Layer 5 of a small transformer language model trained on English Wikipedia (8 layers, counted from 0, width 128).
A neuron's activation on a vector x is GELU(weights . x + bias), where the dot is the dot product.

Input weights of the MLP neurons that the questions are about. A number n stands for n times 0.0058.
n49 (bias -0.051): 46 6 24 -36 -42 -15 -20 -4 14 -20 39 -5 -18 2 33 15 7 9 -19 -36 -4 6 -6 8 20 1 -50 13 -62 3 8 3 -35 36 22 15 -17 -11 -8 -20 -38 18 6 28 9 25 -6 9 22 17 -39 4 29 -12 14 7 -7 -26 -14 1 -54 -51 3 0 4 -23 -22 20 21 -55 -37 16 10 -14 -9 -40 32 76 39 19 -10 -32 0 -2 13 8 10 -25 46 -67 -44 -9 22 18 2 -4 12 10 7 7 -61 -4 54 -19 -18 -15 22 -28 33 -5 35 20 -34 33 0 30 6 -4 28 -20 65 -23 8 11 7 20 -14 9
n133 (bias -0.030): -1 44 -17 -27 6 25 -18 10 -13 32 19 -13 -48 24 -7 -6 -36 -48 7 19 -1 20 10 -65 -31 25 20 50 -3 -13 -25 5 6 23 -8 28 -20 -8 1 -1 38 -1 48 -38 1 -2 35 -26 24 10 -1 10 -37 -31 -14 -12 -8 -9 -7 -32 3 -44 -10 -4 1 38 16 -3 -2 29 0 37 18 -40 -86 9 -17 -12 -58 6 -48 2 12 -16 -27 18 40 23 19 -49 37 -31 -36 20 32 -14 59 -5 9 -6 -30 48 -38 11 -3 4 -18 -5 3 -7 23 31 17 -25 35 -17 28 -5 11 11 6 12 10 47 -5 -13 -47 20
n172 (bias -0.101): 26 -3 -3 -8 -16 -21 -6 1 -1 42 -32 -68 18 -37 31 -39 -36 -13 -23 -1 15 -6 -16 -12 2 28 0 -11 7 -6 -53 -18 -11 2 -10 -51 17 -11 54 44 -19 -39 -16 -8 1 -22 -34 25 -29 -7 -17 19 43 -7 8 23 -15 -41 -19 29 -12 36 10 27 27 -14 -20 61 -43 12 -10 1 1 6 30 8 -5 5 -3 -20 -3 -14 15 9 -44 3 4 63 42 -24 6 58 0 -47 56 -20 52 20 16 48 -3 -39 15 7 13 23 -10 3 -34 1 21 -14 12 3 7 -23 -28 -46 31 -1 35 -47 27 1 10 11 30 -37
n183 (bias 0.022): -2 -13 -4 -42 26 -17 17 -39 -23 43 -9 -39 -55 10 14 5 26 12 36 14 0 3 9 -34 -8 17 -43 -8 -65 35 7 -22 27 32 2 4 -5 6 51 -10 -29 -38 6 -3 9 -10 15 5 -37 -9 1 -12 10 32 -22 2 -13 18 -37 15 -5 43 1 -35 -6 -2 10 23 -24 -17 10 23 -17 -41 7 -4 24 -34 10 14 38 25 1 24 5 -39 45 21 47 26 -32 47 -9 -33 -20 38 10 -3 26 -14 13 -21 59 13 -26 -52 14 -6 10 -9 -39 13 -8 26 -14 44 -7 -44 -24 13 1 -8 -10 -32 1 -5 22 31
n297 (bias -0.078): -44 -2 14 -9 24 17 -10 -16 -22 0 -7 -23 0 -40 -24 57 0 -19 -21 -21 -23 30 4 38 -42 11 -35 50 -15 -15 -42 -45 -18 -34 -44 -9 -6 33 -12 5 -2 43 40 3 10 -27 2 38 28 -5 63 -1 35 -1 -15 44 -62 0 20 8 -41 71 39 -14 18 21 -47 6 3 7 21 50 -66 -27 47 27 27 1 -3 31 13 49 -21 22 -4 39 -11 -58 21 53 6 26 43 -23 -61 -15 -61 -6 32 -55 -51 6 13 25 11 -24 15 0 53 13 -9 -57 -14 -25 26 6 42 50 -29 12 -11 29 -40 8 29 13 7 12
n314 (bias -0.016): -41 79 -3 38 19 6 -1 2 25 15 43 7 6 25 -31 -17 7 -8 0 38 17 -13 -29 3 19 17 -29 -42 7 -49 -9 -4 -7 -16 -41 32 66 43 -22 -13 18 -13 33 -1 25 4 27 -5 35 4 16 25 -10 -2 -71 -12 -20 1 -25 -42 7 -39 23 6 -9 -40 19 23 12 40 -25 -32 -13 -35 13 16 2 35 6 -13 54 22 0 -7 -30 -32 5 12 -11 -1 -11 -11 -15 -4 13 16 -24 1 -26 -17 7 -30 -6 -30 0 2 -4 19 -38 -27 42 -8 -70 -2 7 55 -24 -4 -13 8 21 -9 -25 -7 -1 -57 -4 -10
n413 (bias -0.058): -26 5 25 -29 -13 11 25 39 32 23 23 -39 13 12 -68 -5 -24 10 -34 9 31 -17 -33 -21 17 6 44 -19 -12 3 -8 2 -9 1 -25 -18 13 -37 6 43 -13 -5 -19 -33 -1 -47 30 46 29 -9 34 12 8 -14 -8 -28 2 6 14 -24 10 -6 1 76 -24 16 16 23 -3 -1 -42 -40 28 34 -3 -10 50 -14 4 -15 -18 -15 26 33 -1 37 11 18 41 12 -16 -38 7 19 -44 44 15 3 -34 8 -27 0 -15 -47 8 35 -32 17 -5 -38 39 16 -43 -17 -14 -19 -16 -21 7 -5 -10 -24 32 -9 12 2 8 -9
n437 (bias -0.096): 22 18 31 12 1 -51 -13 22 -32 28 -12 -12 0 -57 37 -18 32 21 -6 -16 -1 -14 -6 15 44 -26 50 -21 24 -1 -11 48 23 0 42 -9 -36 -11 19 -42 -16 -15 -66 33 -10 2 -17 42 17 6 -37 -51 -9 6 -9 17 -8 10 -37 -2 16 3 10 2 -51 -59 6 -10 8 -45 16 8 -34 -39 19 -6 10 -19 21 15 3 44 22 3 -1 24 20 21 26 -3 22 -24 -23 0 -9 -5 -11 6 -59 -6 62 33 -21 21 -3 8 -13 -36 -7 13 5 -49 -29 4 8 -44 53 14 6 5 17 0 4 -18 -19 41 -19 -71
n461 (bias -0.007): 31 19 -39 -25 -20 33 -30 23 29 20 -28 15 -3 28 8 -9 2 20 2 21 0 -29 18 13 9 24 36 -46 -26 12 -27 -11 3 16 19 44 -38 7 -29 10 69 31 -4 1 2 0 16 13 1 -35 11 -27 27 -21 36 33 -35 51 38 -54 -10 10 -29 23 26 -10 7 23 28 -15 -9 -13 -4 -1 -26 15 36 23 0 -25 45 19 11 -36 13 8 28 18 13 -9 -35 15 18 10 -2 -16 -30 -17 18 45 -40 -40 -16 2 -14 18 -6 4 -29 -66 6 5 -56 26 28 -15 -32 4 -29 -48 -25 20 -14 -16 -22 -45 -2 -23
n630 (bias -0.031): -14 -2 -57 -13 27 12 -39 -21 -1 -46 9 5 -31 1 5 27 7 29 78 4 -42 -15 -8 -33 -25 25 37 -9 -14 26 -43 -4 55 17 -4 28 -9 -22 -41 4 7 10 -10 41 -1 -14 -66 -12 34 14 -8 -22 -17 16 -11 -81 -28 -18 32 -18 11 20 -8 27 11 58 2 -9 -47 11 16 44 19 -23 -3 -16 55 -63 -33 52 18 -24 39 -44 18 -36 20 49 -28 29 -39 -24 -4 30 1 3 36 25 -36 26 -18 19 42 47 -1 -52 26 -25 10 -12 18 -2 8 16 -8 15 -12 -19 21 -6 27 13 1 16 4 20 -29 -20
n663 (bias -0.061): 34 22 -12 16 -40 -5 13 38 30 69 -1 -13 -58 -28 -3 -36 -5 12 -18 -29 -8 -24 12 -26 -17 18 -9 -21 -32 5 -43 -1 -8 17 -26 -35 61 -15 -5 5 5 13 20 -4 -51 6 16 1 -15 -41 -5 35 37 -35 -25 35 -35 25 6 -45 6 -16 -10 21 -31 -30 -4 30 3 -22 -21 11 62 -7 17 -6 -4 22 -23 -22 0 -18 2 -4 -13 20 65 -5 39 30 -17 -23 5 28 41 14 -2 -36 1 29 18 41 -13 -22 11 26 -42 50 -7 44 4 21 9 -22 47 21 29 -29 -15 -24 14 -3 -16 17 -21 -13 -23 17
n699 (bias -0.064): 30 22 25 -27 -5 35 -9 2 -13 22 -43 24 7 -8 36 -6 -12 42 -2 -25 -55 -23 -57 1 70 41 0 26 15 -36 21 -7 29 -23 18 32 -1 27 -30 32 -10 11 -7 11 -8 -26 3 14 5 31 1 -47 -12 3 -16 -24 -47 -12 -36 -15 -3 19 -52 18 8 31 -48 -47 18 18 23 24 21 -3 -27 -48 32 19 37 27 -30 -2 22 14 2 -51 3 2 61 -12 -36 -6 -20 -14 7 -56 15 13 25 37 -16 -26 25 -17 11 -22 41 5 -5 12 19 41 -4 -25 -54 -13 -3 -3 6 -17 -2 -34 5 -13 -3 15 -26 2
n701 (bias -0.041): -1 -3 20 27 2 -12 -1 -5 -17 65 -10 9 -29 19 20 -33 -8 27 17 20 -13 -34 -1 -5 5 1 -2 -5 -17 33 -18 -8 -47 -18 -51 11 19 -1 6 -30 2 17 2 11 -12 -6 -35 -46 3 11 -18 38 3 7 34 20 21 -10 -33 -8 18 -8 -25 -15 -3 -24 -33 7 -30 17 -30 21 -10 1 46 28 -12 3 -8 46 36 -1 15 -10 76 17 -50 25 1 -6 -35 -2 -17 -32 -22 -14 38 3 -29 46 -11 -10 -50 31 1 -12 -12 -43 8 9 -20 40 -5 9 25 22 56 -30 14 -15 -23 2 -21 10 23 -48 27 -40
n737 (bias -0.074): -13 11 -1 -26 12 -34 6 30 -50 51 -10 2 -63 22 -4 44 -56 21 21 -32 -19 6 -4 20 -40 19 28 -65 1 -2 -22 32 22 -2 0 -72 23 14 33 -5 -22 -48 40 -67 -17 -4 -51 -1 -57 31 20 -17 13 -19 -22 51 -48 -18 8 -62 -31 46 -18 5 -48 46 7 24 9 25 -27 -1 29 5 59 6 -6 -18 -7 -5 4 23 -23 -29 8 -38 7 -34 11 0 15 -29 34 23 -23 29 27 15 30 -11 -4 37 4 11 14 -20 39 -4 25 48 12 2 -5 -34 -36 11 -12 -17 -15 -3 -13 26 37 1 9 -19 19 59
n742 (bias -0.041): 5 -22 13 25 -4 4 -60 16 12 12 -10 -36 -14 33 -30 -1 -14 18 -18 44 -17 -16 2 0 14 59 30 -11 33 12 -28 -22 5 -11 2 21 8 11 19 -8 -32 4 43 -22 9 1 26 -44 -15 3 -6 49 39 -13 23 25 14 -31 30 -20 2 21 -49 15 0 -42 -22 10 31 -11 47 -33 1 43 -19 -7 13 -30 -6 -20 28 -21 65 3 -27 -43 -40 -12 -9 29 22 13 -17 -24 -46 36 -44 -19 30 12 2 4 -17 -18 -32 -51 -8 7 -21 -22 29 -34 47 17 68 -32 16 21 -6 -9 -44 -8 5 -15 28 -58 30 45
n764 (bias -0.037): -16 52 24 -5 -51 -4 -37 -25 21 30 12 22 -7 18 -2 -15 32 7 -35 -17 -12 6 -28 2 -1 -27 7 9 -11 -48 3 16 1 23 0 -10 -37 9 11 10 36 14 5 -2 2 69 25 -8 18 -1 -5 -60 -44 1 28 -57 56 -5 -17 26 -27 7 7 -28 -15 39 -34 16 -57 43 -5 -21 -18 11 -12 9 -7 12 19 16 18 39 8 -5 -7 -29 70 -20 -20 19 -8 47 -3 46 -38 -35 -16 -2 14 -47 31 -17 46 -17 4 1 34 10 12 9 3 -25 -11 13 -44 -20 -17 -4 -7 59 10 -11 20 -8 19 24 45 14
n845 (bias -0.067): -29 7 10 6 -12 -51 27 1 1 -13 -1 -52 42 15 61 43 -39 -10 -9 -7 -33 -2 -16 -29 7 14 -9 -46 -28 2 32 -3 28 15 -10 -14 -28 7 20 12 44 -29 16 36 1 -21 38 -32 19 73 14 43 6 -37 20 13 -9 36 66 -24 9 -13 -2 23 -1 -23 34 4 23 -23 -17 40 14 50 -18 20 -17 -39 -29 -4 -37 18 -12 -24 7 35 1 -6 3 4 -18 0 -14 2 -42 -28 -14 16 -32 1 -5 -24 23 35 -31 -6 -38 -10 24 19 -6 -53 -43 -14 11 -4 8 41 19 3 14 9 -8 1 15 -30 42 24
n871 (bias -0.067): 17 -15 41 -24 18 20 7 14 -18 -22 -59 -16 -63 34 11 -7 -20 -42 -50 0 -25 24 -25 8 -1 29 -16 23 -37 -7 6 -10 27 -33 -8 1 15 -39 18 55 9 68 -27 1 7 31 -20 -3 -19 -10 -41 6 -50 3 18 -17 -19 12 -19 -3 -46 -17 17 -24 13 36 50 11 1 13 -7 -45 10 34 31 32 12 14 -39 -5 -44 13 -42 21 -10 -4 -14 -51 25 -24 -17 -20 28 13 47 13 -42 22 4 -13 0 17 -3 17 38 -24 -31 9 -4 8 13 6 23 52 47 9 -12 -21 14 -33 19 12 24 -26 -1 -18 -23 -25
n975 (bias -0.044): 2 23 -4 29 -1 2 -14 -1 46 -7 24 -4 5 3 35 -20 8 6 30 32 -5 -19 27 -12 27 51 -23 -28 -31 -50 25 -35 2 -3 -15 -42 -48 -15 29 15 17 -15 26 -5 3 16 -31 23 -62 16 -23 49 -44 7 -17 7 -13 -62 -43 28 -6 -8 -39 -3 -14 20 -17 27 -26 -53 -31 0 -15 -28 33 -7 8 -1 31 13 13 -50 -14 8 15 22 14 9 42 5 -12 22 38 28 5 -6 53 10 -9 -29 -21 -7 -20 -31 18 11 7 -33 34 13 6 5 -8 -58 -15 23 29 -27 -4 -3 -18 -7 25 3 -16 -25 31 37
n1007 (bias -0.090): -3 4 -23 16 -15 -3 46 34 -95 -24 1 -28 -38 -3 -22 -17 -27 -26 -15 45 -3 -34 41 -10 -3 24 -13 -7 5 23 -9 -9 20 -16 -3 -19 -15 32 -30 -11 3 10 -65 -43 31 54 16 -46 -5 -12 30 33 20 10 -1 -8 30 -6 23 30 1 15 -5 -37 65 20 -18 30 -24 -77 -45 34 40 33 46 7 4 23 -10 -59 65 -19 12 -41 -8 -22 31 28 51 -7 5 -19 32 0 37 6 12 -6 -17 18 8 7 -35 -17 -24 -12 -41 -32 -28 -5 -19 -26 16 -52 28 -19 -20 -16 -2 -36 -20 5 -35 29 -37 2 -22 -40
n1008 (bias -0.104): 55 12 -14 32 67 -23 -44 -37 9 -39 -21 6 -10 11 -31 -14 -15 49 -22 -26 -25 48 32 10 12 -42 4 -22 0 11 -20 25 36 -20 -6 -24 25 -30 13 -25 -12 43 29 15 -45 -28 39 -4 -23 -7 24 -36 15 -6 26 -12 6 10 -8 9 3 -13 12 -27 31 -8 2 -13 21 -3 49 -20 47 10 25 -22 -6 -52 -18 50 36 39 -19 -6 -45 12 15 5 -18 -15 24 20 9 24 42 -51 -8 36 -34 -35 -44 -70 -2 44 28 15 7 -43 58 -7 23 23 14 -94 6 10 -25 -2 -44 11 20 -52 0 9 40 -10 21 -7

Each question shows a token from some text and the vector x that enters the MLP there. A number n stands for n times 0.09.

"tion": 0 -12 4 12 -5 13 -7 10 29 2 -25 -13 -21 12 -4 -2 -4 -15 30 -4 -12 -9 8 -23 7 -18 24 31 -6 10 0 26 5 10 20 -9 9 -30 0 13 1 1 24 -27 -47 -10 -2 4 -10 -24 28 24 27 18 13 -2 -7 20 -19 18 13 3 14 -17 26 1 -9 -3 11 12 13 0 1 -3 1 0 -6 5 -2 -15 3 30 1 3 19 5 -11 -17 -23 -19 29 8 -33 -26 17 0 11 -31 14 -15 2 -29 -38 7 -10 18 -4 2 -12 30 -11 26 -1 21 -23 -18 2 -22 -6 17 11 -5 -1 -22 11 -15 20 -30
The most active neuron and its activation: n1008, at about 4.2

"(": 17 25 -11 -7 -3 16 8 20 -13 -14 -3 -21 -5 -14 -22 -21 2 -8 48 4 3 3 5 13 6 2 25 -1 -3 -1 4 -8 -5 15 28 3 6 1 15 18 6 -33 -8 17 -10 -16 2 -7 -4 -13 16 8 -14 24 -24 14 -2 8 1 2 -6 7 0 -8 -2 28 -1 6 5 -11 -1 2 -16 -12 -18 23 9 30 2 7 5 23 -5 15 -15 -10 -13 -10 0 -32 8 15 -17 16 14 -5 -16 -7 2 7 29 -5 -37 -15 -16 -8 15 -2 -10 10 -67 13 11 15 -31 -15 8 5 6 12 11 -31 -12 3 -16 8 13 14
The most active neuron and its activation: n183, at about 3.1

"=": -23 14 -14 -25 17 11 -10 -3 -20 -34 -8 -8 19 -12 28 -3 20 -16 28 1 3 21 -23 31 0 -13 -2 15 -15 22 23 -28 3 2 24 -7 29 -1 -2 35 15 -14 -7 -31 -5 -6 -16 -19 -18 -15 -8 27 -10 5 1 1 -6 12 7 6 19 -9 -16 -11 -29 7 4 7 9 -9 -14 -14 2 -2 -3 13 2 25 30 -3 -7 10 -6 -8 22 3 -7 -17 13 -9 -4 5 -12 18 19 1 19 -6 33 13 5 -3 -42 -17 -3 -13 -2 -1 2 13 -20 29 -7 2 -14 6 -9 -8 11 17 17 -28 25 -14 -30 -38 33 12
Which neuron lights up most? n975

"al": -6 -27 -34 -6 9 -4 -14 13 15 -18 15 -15 9 7 13 -13 -7 -18 45 -23 -3 -1 7 -13 1 3 -15 34 8 -8 13 12 2 16 36 -30 7 -13 -1 17 -18 6 -12 -5 -22 -12 -5 10 -9 1 22 30 6 10 -10 16 21 23 1 -1 25 -7 8 8 28 -22 0 3 1 18 -8 -8 2 -4 7 16 -14 9 -21 -13 13 44 21 2 14 4 -7 -43 -8 -19 41 -20 -18 -5 11 5 2 -2 12 -7 -2 18 -27 -9 -23 9 -11 0 -22 11 -3 11 17 12 3 -20 -8 -31 -23 -22 22 -18 -8 -21 -6 -6 16 27
The most active neuron and its activation: n663, at about 2

"Banglad": 23 17 -15 -14 -20 15 2 -1 12 -36 12 -9 -10 -31 1 2 14 -3 39 -29 -2 1 12 10 -8 -10 13 -22 -8 17 53 -8 -1 -2 33 -14 1 -15 16 15 -5 7 -2 1 -28 2 3 -10 26 11 9 33 0 -26 -11 -7 -9 14 25 3 7 -8 23 -5 -13 -12 13 8 16 -14 -16 -9 -1 -4 -17 10 -32 40 9 46 -12 23 8 -5 20 -4 -12 -23 -16 -15 -13 -12 4 -30 20 -6 -5 -24 16 -18 8 4 -4 -3 13 0 0 -3 3 16 -20 27 9 -3 -21 -8 12 7 -4 -10 25 -6 -8 4 -39 -7 17 -19
Which neuron lights up most? n49

"am": -9 0 0 -2 -29 18 9 -16 9 -23 -4 1 -15 12 19 -10 43 -5 40 5 3 -5 25 -7 -17 -12 3 6 -7 -3 10 8 1 10 34 -19 -9 1 -10 32 8 -11 -4 23 -18 -2 -21 2 4 -29 16 33 11 53 9 1 6 -1 -16 -1 3 -14 -8 -8 8 -24 3 -1 14 -1 -9 -4 -7 7 0 26 11 19 11 -21 20 16 -10 2 22 0 -16 -15 -18 4 13 -10 -3 -52 22 -21 4 -29 40 -6 21 -12 -19 -10 -3 11 -10 3 7 4 -2 -18 -8 35 -18 -26 1 2 -27 9 1 -8 -11 6 0 -13 -25 -18
The most active neuron and its activation: n461, at about 2.9

"of ": -29 6 -14 -17 2 -3 -22 18 20 -35 -5 8 11 9 -14 -6 21 0 41 -10 -3 4 -13 17 -11 3 5 -6 -4 4 -2 17 -19 6 -4 -41 -7 -18 21 39 -9 3 -6 14 -8 -8 10 5 14 -12 -3 0 10 40 -6 7 9 2 -3 -4 4 -5 2 -16 15 1 -14 5 17 -1 -6 4 15 2 7 5 2 8 5 -8 19 12 -11 -3 28 0 -18 -4 10 -33 -4 12 -4 35 -6 -12 16 -1 18 -2 5 25 -39 -30 18 1 9 7 -7 6 -62 17 -6 -20 -17 -14 20 -19 13 -5 0 -14 -11 -12 -6 0 19 16
The most active neuron and its activation: n975, at about 4.3

".": -27 8 -26 -9 6 15 -9 -20 9 -31 8 -12 8 8 19 21 -10 -20 35 0 -29 2 -2 -41 -18 0 18 13 -11 -7 43 7 16 0 29 -30 34 14 4 25 4 -6 -4 -5 -14 -8 3 -8 8 0 14 19 -1 -8 -19 -1 34 9 -6 -3 6 9 10 0 8 -17 -8 15 -1 5 -5 16 11 2 2 0 6 26 14 8 5 10 23 6 6 -13 -11 0 -1 -20 -8 2 14 -17 10 -24 -6 0 35 -1 9 20 -30 -12 -18 -16 1 19 15 -5 -50 -12 -3 -21 -14 -9 -5 12 12 16 26 2 -13 -13 -17 -29 14 -17
The most active neuron and its activation: n845, at about 3.8

"51": 4 19 -6 -10 -19 7 -24 37 -3 -45 5 -20 15 6 -7 4 11 -7 50 -14 -14 8 -34 5 19 -7 22 -10 -9 -1 32 2 -3 16 31 -20 0 10 19 19 -10 -17 3 6 -8 -29 2 -17 -8 -14 -17 29 5 19 -20 13 15 12 28 4 4 -9 19 3 -4 2 -5 -2 -2 8 -8 21 1 -6 -52 3 -11 -4 7 20 -15 22 -1 9 -19 0 -9 5 5 9 -6 7 -19 -15 -4 -4 19 -17 37 -12 -3 24 -19 3 -5 -21 10 -13 -23 16 -25 -1 22 7 -20 4 -13 -1 -1 7 -7 -12 -17 0 1 -6 24 15
The most active neuron and its activation: n845, at about 3.3

"ac": -17 2 -5 -1 -8 -6 3 25 28 -45 9 0 2 7 -28 -10 10 18 31 -1 -36 7 -35 -6 19 10 9 -1 -3 18 26 8 -8 0 -5 -16 7 -5 15 2 -29 13 27 5 -1 1 -11 7 9 9 8 19 6 -10 -3 8 22 0 -1 7 -10 5 -29 -19 29 -2 -7 -15 -5 -20 5 -22 -6 14 -41 3 11 6 19 -1 -1 9 44 20 29 17 -17 -19 -17 -16 4 0 6 6 27 -24 -15 -21 29 -7 15 6 -24 -21 6 34 -24 7 8 5 -19 -15 3 13 -6 7 7 5 -29 31 -4 -24 -1 6 -26 -21 3 11
Which two neurons fire most, strongest first? n742, n975

"elected ": 5 10 7 -17 16 13 -7 37 11 -30 5 3 -8 3 -7 6 -6 23 39 -3 -2 8 -25 -14 24 1 -1 -11 -38 1 6 -5 1 33 6 -27 9 14 7 5 4 10 -31 0 -13 -17 -4 -11 -6 5 9 36 4 14 1 -20 -4 14 -16 -6 17 12 14 -2 7 1 16 11 17 2 8 -6 -19 8 -22 35 -4 7 25 -21 -4 0 5 -19 28 11 -20 -15 -7 -3 3 15 1 -17 0 -9 15 -7 1 -3 18 11 -26 -25 -8 -33 -20 -14 -9 16 -45 -8 -12 -9 15 -16 -9 -23 22 24 15 -25 19 -15 -1 -3 18 22
Which neuron lights up most? n845

"hop": 1 17 -20 -3 7 10 7 0 49 -41 3 14 2 2 -19 10 28 -30 20 -4 -7 -5 -8 -18 11 -22 -10 5 -5 -13 14 -1 12 -9 39 -36 6 -9 7 22 12 -12 32 -8 -6 -4 7 2 16 -27 -3 27 -13 -8 17 -14 -23 29 18 -21 5 -9 4 4 7 -12 -2 -8 32 1 10 4 -19 9 -10 -8 -5 35 -4 12 26 6 26 1 16 16 -40 -10 -2 -7 -3 1 2 6 4 -22 -3 -17 38 -14 16 13 -14 -21 -3 17 -26 18 -13 -2 -1 10 -17 11 -31 -12 6 -15 -19 -18 3 -19 -6 9 5 26 7 -27
Which neuron lights up most? n461

"esh": -21 14 -14 19 -18 17 -18 -5 19 -24 11 -20 -11 -25 3 -23 -2 -14 15 -20 -5 -4 16 5 0 -6 -1 13 4 10 31 1 -1 -10 60 -21 15 -9 9 22 -3 14 -3 -18 -8 -2 -2 -9 0 -33 -4 20 8 1 -26 -6 21 13 -6 6 5 -13 15 -16 17 1 8 16 20 22 -10 7 -15 12 20 10 -15 -1 24 5 14 34 -7 11 9 -27 -11 -8 -32 -21 4 17 -2 -25 5 2 5 -3 21 -6 19 -12 -29 -18 -17 15 2 5 3 -6 2 12 17 20 -49 -46 6 -6 2 7 19 26 4 9 -37 -6 26 -15
Which three neurons fire most, strongest first? n764, n172, n1007

"vot": -1 -4 -3 -25 12 29 -13 12 24 -47 -5 -19 -3 16 -23 6 -1 -16 31 5 -12 -1 -1 -8 9 -13 6 7 -1 -4 20 23 -1 -5 36 -16 10 -5 5 36 6 7 4 29 -26 -5 1 6 0 -6 -10 57 19 -24 7 -4 -2 1 1 12 -12 0 22 14 9 6 -4 -9 19 4 13 24 -17 1 -23 18 -15 44 12 30 -15 3 41 4 1 5 -15 -20 -10 6 3 -9 -2 -6 -12 -15 6 -20 31 -9 23 18 -13 0 -8 -8 -10 2 -14 -3 -33 -10 -21 17 -25 -8 -11 -14 -4 4 8 -20 -9 -22 -3 -17 -16 -12
The most active neuron and its activation: n871, at about 1.3

"committee ": -29 11 -4 -29 0 35 -8 35 34 -15 -2 1 -19 5 -23 14 -4 8 28 2 1 11 -1 2 12 7 5 -8 -3 3 11 13 -7 7 18 -26 13 -8 13 28 -9 26 -5 10 -26 -6 -7 3 -2 -26 2 35 16 1 4 4 -6 13 3 -21 4 5 13 -11 9 -10 4 6 5 1 -4 12 0 9 9 25 -3 14 11 9 -30 -12 -1 7 38 23 -18 -19 1 -5 -11 -19 -24 -5 -9 11 8 6 15 -7 -11 -6 -26 -24 -7 -6 -21 1 -3 30 -65 11 -1 28 -15 -23 -13 4 -13 2 13 -23 3 -26 7 -4 4 6
Which three neurons fire most, strongest first? n413, n871, n663

"T": 5 28 -10 -33 -2 8 7 -4 35 -23 23 -1 1 -6 -7 -17 23 -19 64 1 5 -11 -22 -13 -11 -32 33 7 -14 -6 20 8 6 20 13 -6 -7 7 10 10 -8 0 21 1 -4 -12 -8 -3 22 -11 -19 9 -10 55 3 -28 -13 -21 -14 7 -3 -2 12 -3 -3 12 -17 -9 19 7 9 3 15 -2 3 3 1 -7 12 8 -27 24 0 -11 4 -7 -16 -13 -34 -13 3 1 -26 -19 8 0 -6 -24 27 6 2 -6 5 -20 -2 2 17 20 4 32 -7 -28 6 -3 -14 -10 2 4 12 -11 -2 -11 -2 9 -17 8 1 7
The most active neuron and its activation: n630, at about 3.8

"M": -2 17 -23 -31 -6 14 11 -21 9 -24 40 1 4 18 -3 -19 13 -15 62 -6 0 2 -25 -20 -12 -25 32 -2 -10 -15 26 0 -2 13 21 -11 4 1 4 38 4 1 17 6 -6 -4 -16 -17 1 2 -3 15 -9 42 0 -2 -15 0 -7 9 -6 4 8 -6 -1 13 -21 -22 7 -9 4 -3 7 5 -3 -5 4 13 -1 1 -1 27 9 7 6 6 -28 -27 -44 -14 -16 -4 -2 -20 16 -7 -12 -7 -1 7 14 -5 1 -18 -1 15 15 0 4 41 -15 -33 24 0 -25 -10 -12 12 18 -4 6 -11 -9 11 5 5 -1 13
Which two neurons fire most, strongest first? n630, n764

"car": -10 7 -9 -20 1 23 -4 10 25 -42 11 -3 -10 14 -39 -11 13 0 45 -17 19 2 -15 -21 4 18 -6 -1 2 25 -5 6 -10 -1 24 -22 -8 15 21 27 -9 0 14 15 -2 14 -9 -6 9 9 -10 25 19 2 2 8 3 33 0 -12 17 -15 4 -10 -3 -10 16 5 25 -15 9 -5 -13 1 -21 -9 -24 14 1 0 4 23 30 8 2 -10 -13 -13 -33 -5 25 -12 -24 10 31 -25 -2 -22 37 -7 -1 24 -26 -21 9 1 -4 6 -21 8 -27 -4 2 11 13 -18 21 -20 4 -14 -5 -11 8 -28 -16 -9 11 -10
Which neuron lights up most? n742

"–": 3 23 -2 -4 16 -5 16 11 4 -60 -19 4 -1 -5 1 -8 17 11 50 -6 -22 4 -16 10 -12 -2 22 18 -13 -16 45 3 13 24 22 -10 0 8 -20 8 22 -29 3 -1 6 -5 -17 7 8 -4 7 13 -13 31 -17 19 14 -3 9 -5 2 25 1 15 -6 13 -4 -2 -12 2 10 -2 3 -12 3 4 4 8 15 5 4 7 -16 -12 -17 -10 -15 -22 10 -34 4 -8 -8 -12 16 4 -1 1 25 11 3 -12 -26 5 -9 -21 13 6 -8 -1 -51 9 17 13 -16 -14 1 -18 -8 2 3 -32 3 0 -20 -7 29 -13
Which neuron lights up most? n699

"developed ": -11 6 9 -11 10 8 -21 -1 19 -16 3 -6 4 22 -25 4 0 0 33 -16 -7 -2 -5 27 -4 -2 -5 -20 -19 -4 14 6 -9 30 -14 -11 9 -3 15 19 -5 1 17 4 -15 -21 3 16 -9 -9 -9 32 16 30 -4 -11 -8 20 7 -9 -11 -8 -4 -13 9 2 4 1 35 -8 9 -21 7 2 -9 19 -21 -4 14 -23 -4 13 0 -3 35 -7 -38 -6 7 -33 -4 20 -2 -17 15 -14 7 22 11 0 18 10 -43 -38 -14 -5 8 -5 -32 3 -47 -1 -4 -6 11 -20 18 4 -1 38 23 -8 14 3 4 2 17 17
Which neuron lights up most? n742

"4": 9 24 -22 -10 -11 17 -10 13 -5 -49 6 -20 -11 9 -40 -4 8 -18 42 -6 -38 24 -17 -12 12 -27 14 -5 -8 -9 7 15 17 24 19 -35 14 28 17 7 -2 -10 -3 -10 -7 -8 -8 12 2 6 -1 28 -8 47 -8 1 0 -1 0 -5 12 -9 8 -7 -18 -5 -3 1 10 13 -5 14 10 -3 -30 5 -7 4 16 24 -3 18 5 16 -6 11 -10 13 3 -2 19 -14 -5 -10 -2 -15 1 -34 43 13 8 -9 -9 -6 -15 -22 17 3 2 4 -22 12 -1 13 -17 -9 6 -4 -12 12 -4 -16 -3 10 -21 -6 39 -12
Which neuron lights up most? n183

"world": -4 -7 -33 -4 3 0 14 17 31 -52 -11 -15 16 -10 -24 1 16 -31 35 -9 -2 3 -5 6 4 -21 4 6 -16 19 25 8 5 21 13 -16 -2 5 24 32 -1 2 14 -7 -4 4 -6 -22 -9 8 -8 42 19 -5 -15 15 -13 25 22 -22 -25 -1 -4 -14 -6 8 4 -21 27 9 -18 29 2 9 -7 -5 -18 27 -2 30 -1 32 18 23 13 -16 -14 -17 -23 -27 -6 6 -8 -16 12 -4 8 -5 26 5 6 25 -26 -8 -4 4 -1 1 -9 -1 -27 8 19 2 -7 -13 3 -24 -20 -15 11 2 -7 -8 0 -11 19 -16
Which two neurons fire most, strongest first? n845, n871

"would ": -5 -5 -3 -25 1 11 -1 -7 33 -51 3 21 9 4 -26 -6 13 -1 33 -1 -11 8 -16 -3 -17 -24 -22 8 -6 22 13 1 -4 20 7 -9 -19 -24 20 17 2 -18 21 -13 -6 -9 2 -10 -3 -16 10 8 27 1 11 -10 9 6 -1 -6 28 2 12 -5 0 -3 -23 -23 26 10 -5 0 1 6 -16 1 0 33 20 -4 -16 -3 5 30 9 4 -18 6 13 -13 -4 36 -4 -11 -11 15 -4 -16 25 5 4 1 -23 -29 -16 6 20 27 -11 4 -61 24 4 -2 20 -8 0 -19 0 4 -9 -7 5 23 -24 3 12 -2
Which neuron lights up most? n183